Layer 10 of a small transformer language model trained on English Wikipedia (16 layers, counted from 0, width 64).
A neuron adds its activation times its output weights to the MLP's output. To switch it off is to set its activation to zero at one token and run the rest of the model.

Output weights of the MLP neurons that the questions are about. A number n stands for (n - 500) times 0.0011.
n58: 597,678,506,486,558,536,398,438,540,552,462,600,501,431,388,452,464,457,507,394,465,529,550,480,542,519,535,436,517,434,558,478,481,431,553,444,600,444,429,501,545,628,236,580,592,481,287,492,524,494,435,471,354,541,135,591,484,638,602,624,549,421,445,561
n71: 624,678,341,403,526,470,571,454,622,610,484,821,449,603,458,364,512,575,762,476,485,636,450,618,368,449,570,692,456,566,710,466,570,579,579,434,475,387,588,586,394,483,168,483,612,530,371,426,651,627,423,493,340,557,110,682,615,484,692,701,511,463,478,552
n76: 582,699,673,435,548,531,464,379,505,510,401,485,440,482,456,489,455,463,558,525,501,482,479,496,566,443,595,500,399,249,565,287,485,612,583,486,333,422,290,489,411,533,337,472,565,488,418,451,546,318,337,411,474,546,147,498,403,642,473,711,527,466,560,631
n88: 528,837,587,223,758,584,353,532,343,498,479,425,374,525,441,382,195,484,512,653,793,341,318,426,454,586,765,552,695,298,245,408,316,452,490,464,570,317,527,433,472,536,645,522,586,443,427,777,691,591,395,625,337,241,181,803,623,577,744,521,515,442,513,511
n91: 360,565,653,811,625,327,722,688,299,566,746,653,595,543,570,292,523,427,291,666,876,317,381,422,284,665,510,582,384,712,581,325,537,683,360,545,567,277,580,678,412,374,411,282,637,479,346,453,317,409,451,264,571,666,672,559,525,389,325,436,427,564,481,744
n101: 558,264,534,559,327,379,379,651,570,708,456,407,505,514,574,499,485,305,464,366,469,453,589,429,523,577,636,432,683,596,445,502,700,543,449,423,361,448,338,626,448,444,450,450,646,475,427,471,385,562,553,522,509,620,836,409,556,369,526,381,451,552,512,210
n107: 531,382,286,640,474,448,613,554,477,611,509,445,507,338,518,590,436,584,487,513,572,378,562,372,458,511,492,531,528,616,464,577,614,464,455,380,470,470,548,553,417,599,661,516,408,559,740,314,422,398,671,333,352,425,712,491,632,367,463,337,549,428,319,201
n115: 499,497,458,305,518,448,477,584,205,666,577,437,435,336,273,579,497,593,679,456,423,787,439,674,416,488,476,571,323,467,466,382,321,402,357,810,523,705,583,586,574,319,364,581,540,421,415,397,563,533,395,385,169,346,351,594,512,747,704,712,515,567,726,505
n168: 621,561,159,502,427,390,585,502,339,410,539,607,400,681,623,472,410,557,709,504,504,687,516,480,600,285,427,726,728,694,522,339,232,583,216,612,506,592,430,392,570,672,700,820,357,572,569,462,418,415,395,473,443,392,577,658,778,507,348,377,580,599,648,456
n172: 478,355,548,414,583,449,504,523,437,544,473,460,362,465,572,478,453,363,532,594,398,477,607,678,437,741,586,482,365,508,588,433,601,371,547,533,516,563,435,492,374,766,262,386,557,233,668,515,528,465,573,627,711,549,574,425,655,490,447,322,452,332,499,409
n173: 454,724,627,536,500,436,621,387,517,666,446,591,555,477,442,483,627,455,751,326,377,532,462,571,531,437,608,496,475,455,521,469,377,453,519,583,534,462,373,437,463,482,49,567,697,452,347,299,629,530,477,481,461,633,19,530,509,559,573,664,553,433,481,639
n218: 636,349,334,379,440,419,707,111,529,235,608,660,438,478,394,495,213,832,471,660,555,443,351,580,256,545,764,537,585,443,626,478,714,423,742,441,414,554,542,428,402,555,923,634,355,477,525,72,374,251,499,386,360,515,564,599,497,543,558,730,670,627,661,456
n244: 507,193,638,525,499,680,540,686,381,364,605,381,497,572,597,532,653,558,506,514,615,493,582,478,558,515,471,606,658,575,462,690,575,483,462,558,545,623,467,445,427,611,891,409,457,467,363,716,468,592,475,695,590,389,630,497,476,481,302,354,659,496,411,337
n250: 426,554,658,372,456,551,549,679,741,526,357,370,571,428,463,550,714,98,510,541,669,634,585,457,635,537,670,608,406,352,498,459,540,636,593,559,571,543,399,499,628,305,68,405,467,541,653,477,614,383,481,434,532,375,44,519,308,519,430,551,405,546,410,785
n253: 471,401,573,307,676,282,593,387,568,398,469,556,576,558,569,389,601,597,494,549,408,438,596,627,468,498,339,458,455,315,498,318,501,409,263,561,631,629,577,361,654,572,366,569,345,384,431,426,628,389,457,559,284,624,495,519,315,607,638,855,717,540,511,504
n254: 378,501,429,524,507,512,432,608,479,595,534,563,519,453,460,430,478,359,362,532,408,637,638,481,573,577,517,496,434,637,496,580,512,461,505,314,506,422,562,544,539,478,582,631,526,567,756,325,436,514,708,445,684,408,707,418,622,202,425,402,442,544,566,305

Each question names a token from some text and the token that comes next. It shows the activations a of the neurons there, in the order above. A number n stands for (n - 500) times 0.034.

Then comes g, the gradient of the next token's log-probability with respect to the MLP's output, scaled to length 1. A neuron's effect is roughly proportional to its activation times (output weights . g). A number n stands for (n - 500) times 0.001.

"de", then " ("
a: 500,496,500,549,499,498,500,500,500,499,499,502,528,500,500,499
g: 612,615,406,492,704,323,811,523,303,581,373,470,518,358,607,477,512,536,376,494,469,579,560,275,297,571,494,521,227,567,463,316,577,571,581,437,692,476,564,617,612,379,392,630,590,512,564,483,351,566,441,556,435,571,614,403,651,593,198,306,331,726,590,561
Which neuron, switched off, raises the next token's probability most? n88

"en", then "ite"
a: 496,495,495,500,499,495,633,496,559,500,500,500,497,496,500,504
g: 411,556,471,505,653,656,294,501,488,405,325,539,488,309,362,550,411,506,604,729,519,676,453,626,424,563,315,410,694,336,424,719,545,478,588,578,411,760,344,567,641,417,489,506,487,502,385,559,646,465,638,303,608,370,582,541,627,588,518,436,519,488,61,432
Which neuron, switched off, lowers the next token's probability most? n107

"tail", then " |"
a: 500,495,496,496,500,497,497,498,500,495,500,498,544,513,500,500
g: 595,422,555,463,679,472,354,356,294,562,382,617,402,598,464,517,566,582,660,483,444,448,774,299,535,271,370,598,498,566,545,473,695,631,580,529,426,409,668,430,483,677,383,481,755,665,600,601,540,589,294,596,373,389,406,661,570,341,290,515,326,293,591,370
Which neuron, switched off, lowers the next token's probability most? n244

" four", then " hours"
a: 496,504,553,498,500,499,513,499,500,530,525,500,499,558,496,500
g: 476,329,609,324,765,526,730,684,679,440,610,493,529,365,395,251,402,414,591,555,345,543,662,569,468,422,568,689,447,348,708,506,558,332,466,572,639,473,399,441,608,572,430,572,321,560,543,562,331,266,518,591,497,324,592,771,470,460,530,487,232,432,545,462
Which two neurons, each switched off alone, lower its probability most, in order? n250, n172

"ian", then "z"
a: 500,498,498,500,500,529,499,495,496,499,500,495,496,498,500,547
g: 626,395,341,439,557,518,576,493,441,347,502,706,445,539,543,437,608,491,413,356,432,328,489,572,443,826,589,286,900,546,549,342,429,649,574,506,522,433,344,602,539,424,382,578,536,530,468,673,293,643,434,394,292,376,468,425,744,352,473,518,523,472,604,726
Which neuron, switched off, lowers the next token's probability most? n101

"ic", then "card"
a: 497,496,500,500,499,496,574,495,499,500,500,500,500,499,500,518
g: 308,549,540,685,550,435,333,486,502,718,867,465,391,722,238,577,453,703,478,530,504,432,527,834,587,363,666,441,246,346,531,386,337,488,358,403,413,343,602,535,557,533,599,451,481,638,512,391,660,476,533,517,492,676,470,383,400,555,491,434,427,517,426,511
Which neuron, switched off, raises the next token's probability most? n107

"ho", then "lic"
a: 500,500,500,529,498,498,495,500,538,495,500,496,496,500,500,495
g: 400,428,490,388,410,843,541,438,598,532,491,571,377,701,597,367,367,653,668,575,616,635,296,525,631,413,474,559,579,653,483,485,326,341,372,511,576,597,474,152,532,540,688,408,615,620,441,534,610,357,396,271,548,533,505,478,338,441,414,448,712,631,287,520
Which neuron, switched off, lowers the next token's probability most? n168

"it", then "at"
a: 498,500,500,502,500,496,515,496,561,500,500,500,498,500,500,580
g: 548,512,481,508,402,713,211,684,514,533,373,462,505,417,510,330,632,417,456,505,507,658,523,350,403,475,239,515,604,871,322,723,609,498,431,434,399,427,416,626,392,494,382,413,521,519,519,405,784,743,567,490,380,667,503,471,367,465,649,478,422,547,390,688
Which neuron, switched off, lowers the next token's probability most? n254

"il", then "harm"
a: 500,499,496,496,495,495,580,495,540,500,500,495,496,498,500,500
g: 568,459,303,474,352,587,408,397,620,263,874,715,493,560,488,577,415,392,527,761,564,497,400,438,358,558,615,404,615,532,679,436,491,390,441,631,446,480,376,239,557,296,666,451,552,425,535,474,426,393,482,545,373,492,413,825,582,467,733,519,571,508,522,373
Which neuron, switched off, lowers the next token's probability most? n168

"1", then "9"
a: 500,570,535,513,500,500,500,499,500,500,499,500,500,499,500,500
g: 623,629,688,475,381,587,409,526,623,518,334,618,391,555,301,759,450,383,424,577,561,494,693,439,505,307,351,692,456,533,386,293,534,361,754,245,464,504,607,653,414,575,293,693,657,580,558,477,288,667,551,421,563,546,574,489,518,346,563,541,427,342,335,501
Which neuron, switched off, lowers the next token's probability most? n71

" E", then "zi"
a: 499,498,500,500,500,495,542,498,500,512,500,500,540,500,499,501
g: 424,302,419,558,606,740,475,470,389,412,442,760,394,504,550,327,448,493,564,423,623,263,356,618,498,773,455,316,735,430,265,522,533,464,472,428,540,766,451,756,378,424,428,459,486,403,418,739,502,526,535,333,571,601,666,561,482,497,486,654,536,472,304,574
Which neuron, switched off, lowers the next token's probability most? n244

"f", then "en"
a: 499,556,500,497,497,533,500,495,500,500,500,500,496,500,500,507
g: 606,326,465,279,639,610,408,288,684,678,563,472,588,393,640,522,485,610,509,469,375,513,515,367,371,466,319,417,486,758,537,525,633,565,458,477,689,257,614,358,419,511,561,779,411,311,556,664,465,416,467,600,528,420,414,680,715,414,700,462,307,392,501,372
Which neuron, switched off, lowers the next token's probability most? n71

" Center", then ")."
a: 509,500,496,500,499,501,496,496,500,495,498,500,527,500,500,528
g: 412,376,641,300,541,552,450,634,482,439,673,498,525,419,208,441,495,469,406,560,723,690,443,548,655,470,420,310,597,446,520,410,532,541,452,468,659,751,334,410,734,537,521,187,548,481,364,541,242,483,487,493,558,385,481,623,716,329,702,377,544,599,537,631
Which neuron, switched off, lowers the next token's probability most? n244

"le", then "gate"
a: 500,499,500,496,511,497,500,499,516,500,500,500,498,498,500,556
g: 315,492,791,429,365,429,472,355,394,628,430,438,521,579,620,348,294,560,615,531,565,438,578,607,616,624,601,658,560,738,556,533,396,528,260,562,402,284,605,320,438,648,604,741,355,405,434,492,308,431,513,679,493,557,500,731,318,464,314,485,432,413,625,582
Which neuron, switched off, lowers the next token's probability most? n168

"to", then "gra"
a: 500,500,495,503,499,500,500,499,500,623,498,500,495,500,501,500
g: 361,461,366,458,274,516,523,380,264,371,647,416,267,564,311,463,352,692,733,545,293,372,457,529,630,719,557,274,687,613,582,519,506,478,382,789,577,630,308,475,380,459,495,565,463,377,532,638,539,388,685,536,642,533,504,560,665,529,550,584,616,517,436,468
Which neuron, switched off, lowers the next token's probability most? n172

"\n", then "\n"
a: 665,496,592,500,500,495,496,495,500,533,838,500,495,536,533,495
g: 478,679,536,574,559,562,666,578,471,743,192,424,507,530,506,564,618,705,379,559,465,493,624,307,317,472,564,349,386,287,443,452,641,736,502,407,566,443,831,549,462,494,494,452,665,434,779,561,540,453,437,300,353,506,446,436,347,580,415,615,342,380,394,453
Which neuron, switched off, lowers the next token's probability most? n76

" include", then " the"
a: 527,539,642,498,500,499,498,498,500,498,640,500,497,499,509,497
g: 625,728,228,501,511,423,391,447,606,598,537,419,470,437,734,437,391,523,444,521,700,513,489,393,465,635,584,292,352,529,483,493,528,26,495,355,460,601,431,362,584,591,564,664,684,645,426,693,362,564,525,412,538,576,521,449,512,446,434,339,664,396,551,708
Which neuron, switched off, raises the next token's probability most? n173

" working", then " as"
a: 525,497,531,500,497,495,502,571,500,500,573,499,515,497,496,500
g: 387,411,639,804,494,672,597,485,394,181,574,606,512,514,589,495,494,379,606,511,402,299,565,566,576,493,505,354,543,476,433,571,422,392,456,563,376,590,575,316,628,483,597,702,542,202,393,544,587,405,353,471,463,556,407,431,867,594,285,535,458,597,696,389
Which two neurons, each switched off alone, lower its probability most, in order? n173, n244

" Radio", then " Television"
a: 543,500,497,500,500,500,500,500,497,515,499,500,538,500,500,497
g: 666,520,558,348,491,434,253,414,794,384,473,664,543,388,536,622,593,371,623,601,329,527,565,346,434,518,349,723,509,446,616,455,692,481,277,463,285,505,545,432,499,488,483,569,392,307,584,289,837,612,368,488,470,654,362,733,493,600,519,522,580,460,455,463
Which neuron, switched off, raises the next token's probability most? n244

"6", then " January"
a: 498,495,540,535,500,500,496,499,500,499,499,500,496,496,498,497
g: 545,449,356,304,467,606,513,70,482,541,408,574,394,680,683,623,340,509,569,550,500,544,611,420,564,662,527,606,512,532,320,478,562,441,631,385,546,521,437,628,344,480,426,501,531,468,454,370,569,333,397,511,652,413,372,761,789,396,459,475,750,476,680,305
Which neuron, switched off, lowers the next token's probability most? n88

" re", then "lies"
a: 530,500,500,500,498,499,496,499,495,572,613,500,505,500,529,496
g: 501,493,542,484,434,398,762,436,504,526,534,571,356,494,464,561,586,529,663,646,494,662,537,551,445,395,385,539,470,611,593,353,229,528,453,464,530,573,687,131,803,398,528,626,327,349,606,549,498,496,75,552,463,570,478,434,559,481,387,352,492,615,650,598
Which neuron, switched off, lowers the next token's probability most? n253

" as", then " "
a: 533,498,650,498,496,496,495,496,500,501,648,500,503,504,495,498
g: 519,435,708,465,453,441,432,636,141,544,233,470,335,665,466,503,593,586,689,588,624,411,362,641,545,623,628,547,359,472,488,579,324,891,424,518,714,380,434,551,667,539,414,441,307,526,556,380,376,541,528,507,601,422,359,624,512,411,506,601,528,445,313,478
Which two neurons, each switched off alone, lower its probability most, in order? n173, n76

"ut", then "us"
a: 500,568,500,502,500,496,558,500,500,505,500,517,555,499,500,497
g: 378,499,441,427,460,815,407,508,538,456,464,620,286,408,393,403,480,529,594,651,455,532,368,504,417,382,412,447,706,723,397,380,561,591,527,734,378,558,648,375,560,506,588,544,453,536,481,444,658,498,422,774,340,390,697,673,573,429,662,307,316,495,192,608
Which two neurons, each switched off alone, lower its probability most, in order? n244, n71

"e", then " to"
a: 500,500,507,497,500,498,498,495,499,563,500,500,498,515,495,500
g: 415,513,376,458,445,557,829,293,500,321,342,511,651,489,642,370,649,829,351,384,419,484,516,235,472,529,292,462,374,401,484,462,584,536,510,438,757,474,642,561,565,556,558,598,523,464,489,308,448,716,443,444,521,670,612,472,627,378,511,259,496,659,534,589
Which neuron, switched off, raises the next token's probability most? n172

"pa", then "che"
a: 496,499,497,504,500,496,498,500,496,498,499,500,521,500,499,495
g: 450,421,456,413,443,645,553,542,540,404,466,497,462,340,339,408,220,519,506,414,419,325,474,642,459,629,397,346,769,346,481,483,468,323,735,353,384,807,416,393,547,531,674,461,694,245,579,729,601,522,694,639,461,447,510,511,628,554,685,528,590,605,446,431
Which neuron, switched off, lowers the next token's probability most? n244

" old", then " gold"
a: 500,495,560,500,500,500,495,497,497,498,500,499,498,584,500,500
g: 415,558,499,393,400,631,553,401,554,598,628,525,338,524,434,511,667,475,420,677,474,448,344,599,543,717,539,501,400,466,548,615,475,396,283,585,271,841,320,502,359,382,564,303,168,496,374,489,442,493,691,566,529,688,452,599,360,627,610,672,662,599,432,373
Which neuron, switched off, lowers the next token's probability most? n76

" The", then " transmission"
a: 500,500,600,500,500,498,503,536,500,512,507,500,495,574,495,500
g: 430,684,483,377,450,473,219,557,530,288,452,300,498,395,612,261,686,440,699,512,368,772,574,626,472,277,472,642,511,519,488,483,528,495,744,584,472,207,462,536,555,468,454,581,377,589,644,514,556,665,363,625,393,471,613,585,439,545,694,251,458,454,579,547
Which neuron, switched off, lowers the next token's probability most? n250

" Do", then "men"
a: 498,499,500,500,500,499,500,500,500,500,500,500,552,500,500,560
g: 403,425,665,575,532,298,539,622,367,684,403,581,402,594,415,696,487,571,371,627,568,684,559,652,460,336,314,499,436,501,509,674,571,479,423,365,430,231,714,766,467,514,423,552,449,438,506,406,259,481,641,301,359,370,422,791,437,656,510,639,564,376,495,518
Which neuron, switched off, lowers the next token's probability most? n254

"m", then " collaborat"
a: 500,500,535,500,534,525,497,495,554,495,500,495,500,551,500,593
g: 653,323,586,396,557,433,273,546,304,439,524,640,675,487,700,580,393,527,690,544,403,320,411,698,425,424,572,543,698,482,362,500,515,193,537,724,501,490,666,432,385,552,450,394,486,722,429,704,391,448,661,385,395,402,594,614,637,340,428,480,687,404,466,379
Which neuron, switched off, lowers the next token's probability most? n168

" in", then " Bas"
a: 586,498,579,496,495,500,506,496,498,509,756,500,497,507,495,495
g: 343,525,537,761,247,427,400,643,663,405,427,382,702,371,517,487,589,484,489,629,619,471,207,641,536,583,467,497,576,773,513,335,521,763,560,712,578,612,386,427,492,366,484,551,688,524,494,448,223,393,544,486,521,408,489,411,334,384,633,575,406,361,405,576
Which neuron, switched off, raises the next token's probability most? n58

" The", then "ir"
a: 499,500,599,500,500,498,527,545,500,521,501,500,495,559,495,500
g: 498,427,237,720,561,502,354,636,570,484,430,756,501,513,391,474,519,671,621,354,698,478,260,503,614,619,518,534,626,502,469,312,696,356,379,495,354,454,651,598,604,539,571,431,681,363,606,599,615,608,347,217,392,338,521,407,535,501,467,621,528,253,359,560
Which neuron, switched off, lowers the next token's probability most? n107

" high", then " level"
a: 495,500,602,499,500,497,501,495,500,519,497,500,499,523,524,496
g: 478,558,695,578,457,554,616,280,521,514,505,653,341,594,224,454,540,672,346,544,586,407,573,478,515,505,404,650,515,412,696,415,357,449,410,306,535,326,438,549,305,254,514,274,609,583,388,488,375,456,553,520,592,479,709,825,509,468,564,800,525,446,638,475
Which neuron, switched off, lowers the next token's probability most? n76

"ora", then "s"
a: 500,495,499,500,500,499,496,498,499,495,500,517,520,500,500,500
g: 506,547,303,468,248,538,532,497,580,465,668,387,622,402,478,633,406,363,560,445,578,677,359,572,454,719,532,532,402,318,636,346,407,392,425,412,571,546,682,647,314,386,434,647,263,484,528,474,547,515,581,266,583,403,766,340,455,718,793,585,610,515,414,522
Which neuron, switched off, lowers the next token's probability most? n218

" March", then ":"
a: 495,499,496,500,500,500,498,496,500,500,500,500,497,495,500,495
g: 629,553,453,590,403,394,593,466,805,564,459,385,674,242,639,569,647,394,501,227,449,490,692,599,378,541,398,656,379,609,268,523,473,466,599,438,482,574,578,683,533,371,373,660,595,592,459,632,346,547,447,310,412,548,624,409,392,550,327,428,257,629,424,675
Which neuron, switched off, raises the next token's probability most? n250

" the", then " Beijing"
a: 495,497,609,500,497,500,506,533,498,501,544,500,495,570,495,499
g: 517,395,515,517,419,362,694,525,437,672,449,506,528,460,630,486,669,577,688,728,293,428,600,251,532,371,516,160,314,456,421,432,589,690,471,425,540,565,464,729,565,344,512,550,656,363,506,651,339,654,241,433,528,443,477,559,500,634,504,327,457,564,729,445
Which neuron, switched off, lowers the next token's probability most? n115

",", then " Rome"
a: 523,497,549,500,522,499,495,495,498,516,496,500,498,497,497,495
g: 381,593,503,731,517,614,597,652,294,588,381,370,379,479,752,417,663,432,440,490,569,266,421,511,406,724,474,416,471,481,349,443,351,697,502,692,705,620,555,633,479,309,469,580,655,503,270,453,329,517,535,413,591,498,515,654,359,346,261,580,637,435,437,617
Which neuron, switched off, lowers the next token's probability most? n91

"”", then ","
a: 641,496,583,500,500,496,507,498,500,536,825,500,495,570,543,513
g: 493,438,645,456,546,669,545,723,714,545,459,471,358,469,521,285,239,378,332,291,658,448,642,502,436,677,418,500,438,423,519,545,382,514,491,663,773,523,546,555,591,504,550,409,709,461,461,527,595,590,410,194,396,362,741,398,423,311,397,528,575,598,374,664
Which neuron, switched off, lowers the next token's probability most? n250

",", then " Switzerland"
a: 507,495,504,500,495,498,498,556,499,498,602,500,497,496,498,527
g: 708,446,618,464,407,420,343,312,564,386,409,415,418,474,670,559,650,272,472,630,556,487,184,588,478,457,629,495,466,490,657,326,448,402,794,550,605,670,612,594,442,445,666,440,280,338,357,565,653,582,544,317,510,449,493,585,433,516,738,461,746,390,468,455
Which neuron, switched off, lowers the next token's probability most? n115

"li", then "."
a: 500,495,500,495,499,495,525,500,500,496,500,499,552,500,500,499
g: 327,528,623,581,678,555,499,647,569,489,522,702,576,400,633,439,752,386,319,564,500,521,585,259,438,381,483,519,216,559,635,494,597,502,431,506,647,556,461,421,697,448,493,557,721,403,567,430,427,486,289,594,611,591,484,419,449,376,199,222,428,701,340,569
Which neuron, switched off, lowers the next token's probability most? n244

" ", then "Traditional"
a: 514,519,496,500,508,500,498,500,500,499,499,500,499,500,496,498
g: 323,465,627,670,348,497,392,509,470,498,661,535,683,373,659,478,661,335,747,485,504,392,331,515,485,550,580,175,649,706,278,556,337,410,510,572,497,387,459,344,765,468,622,476,529,649,303,533,448,532,685,691,496,514,550,439,364,434,597,378,498,475,317,585
Which neuron, switched off, raises the next token's probability most? n71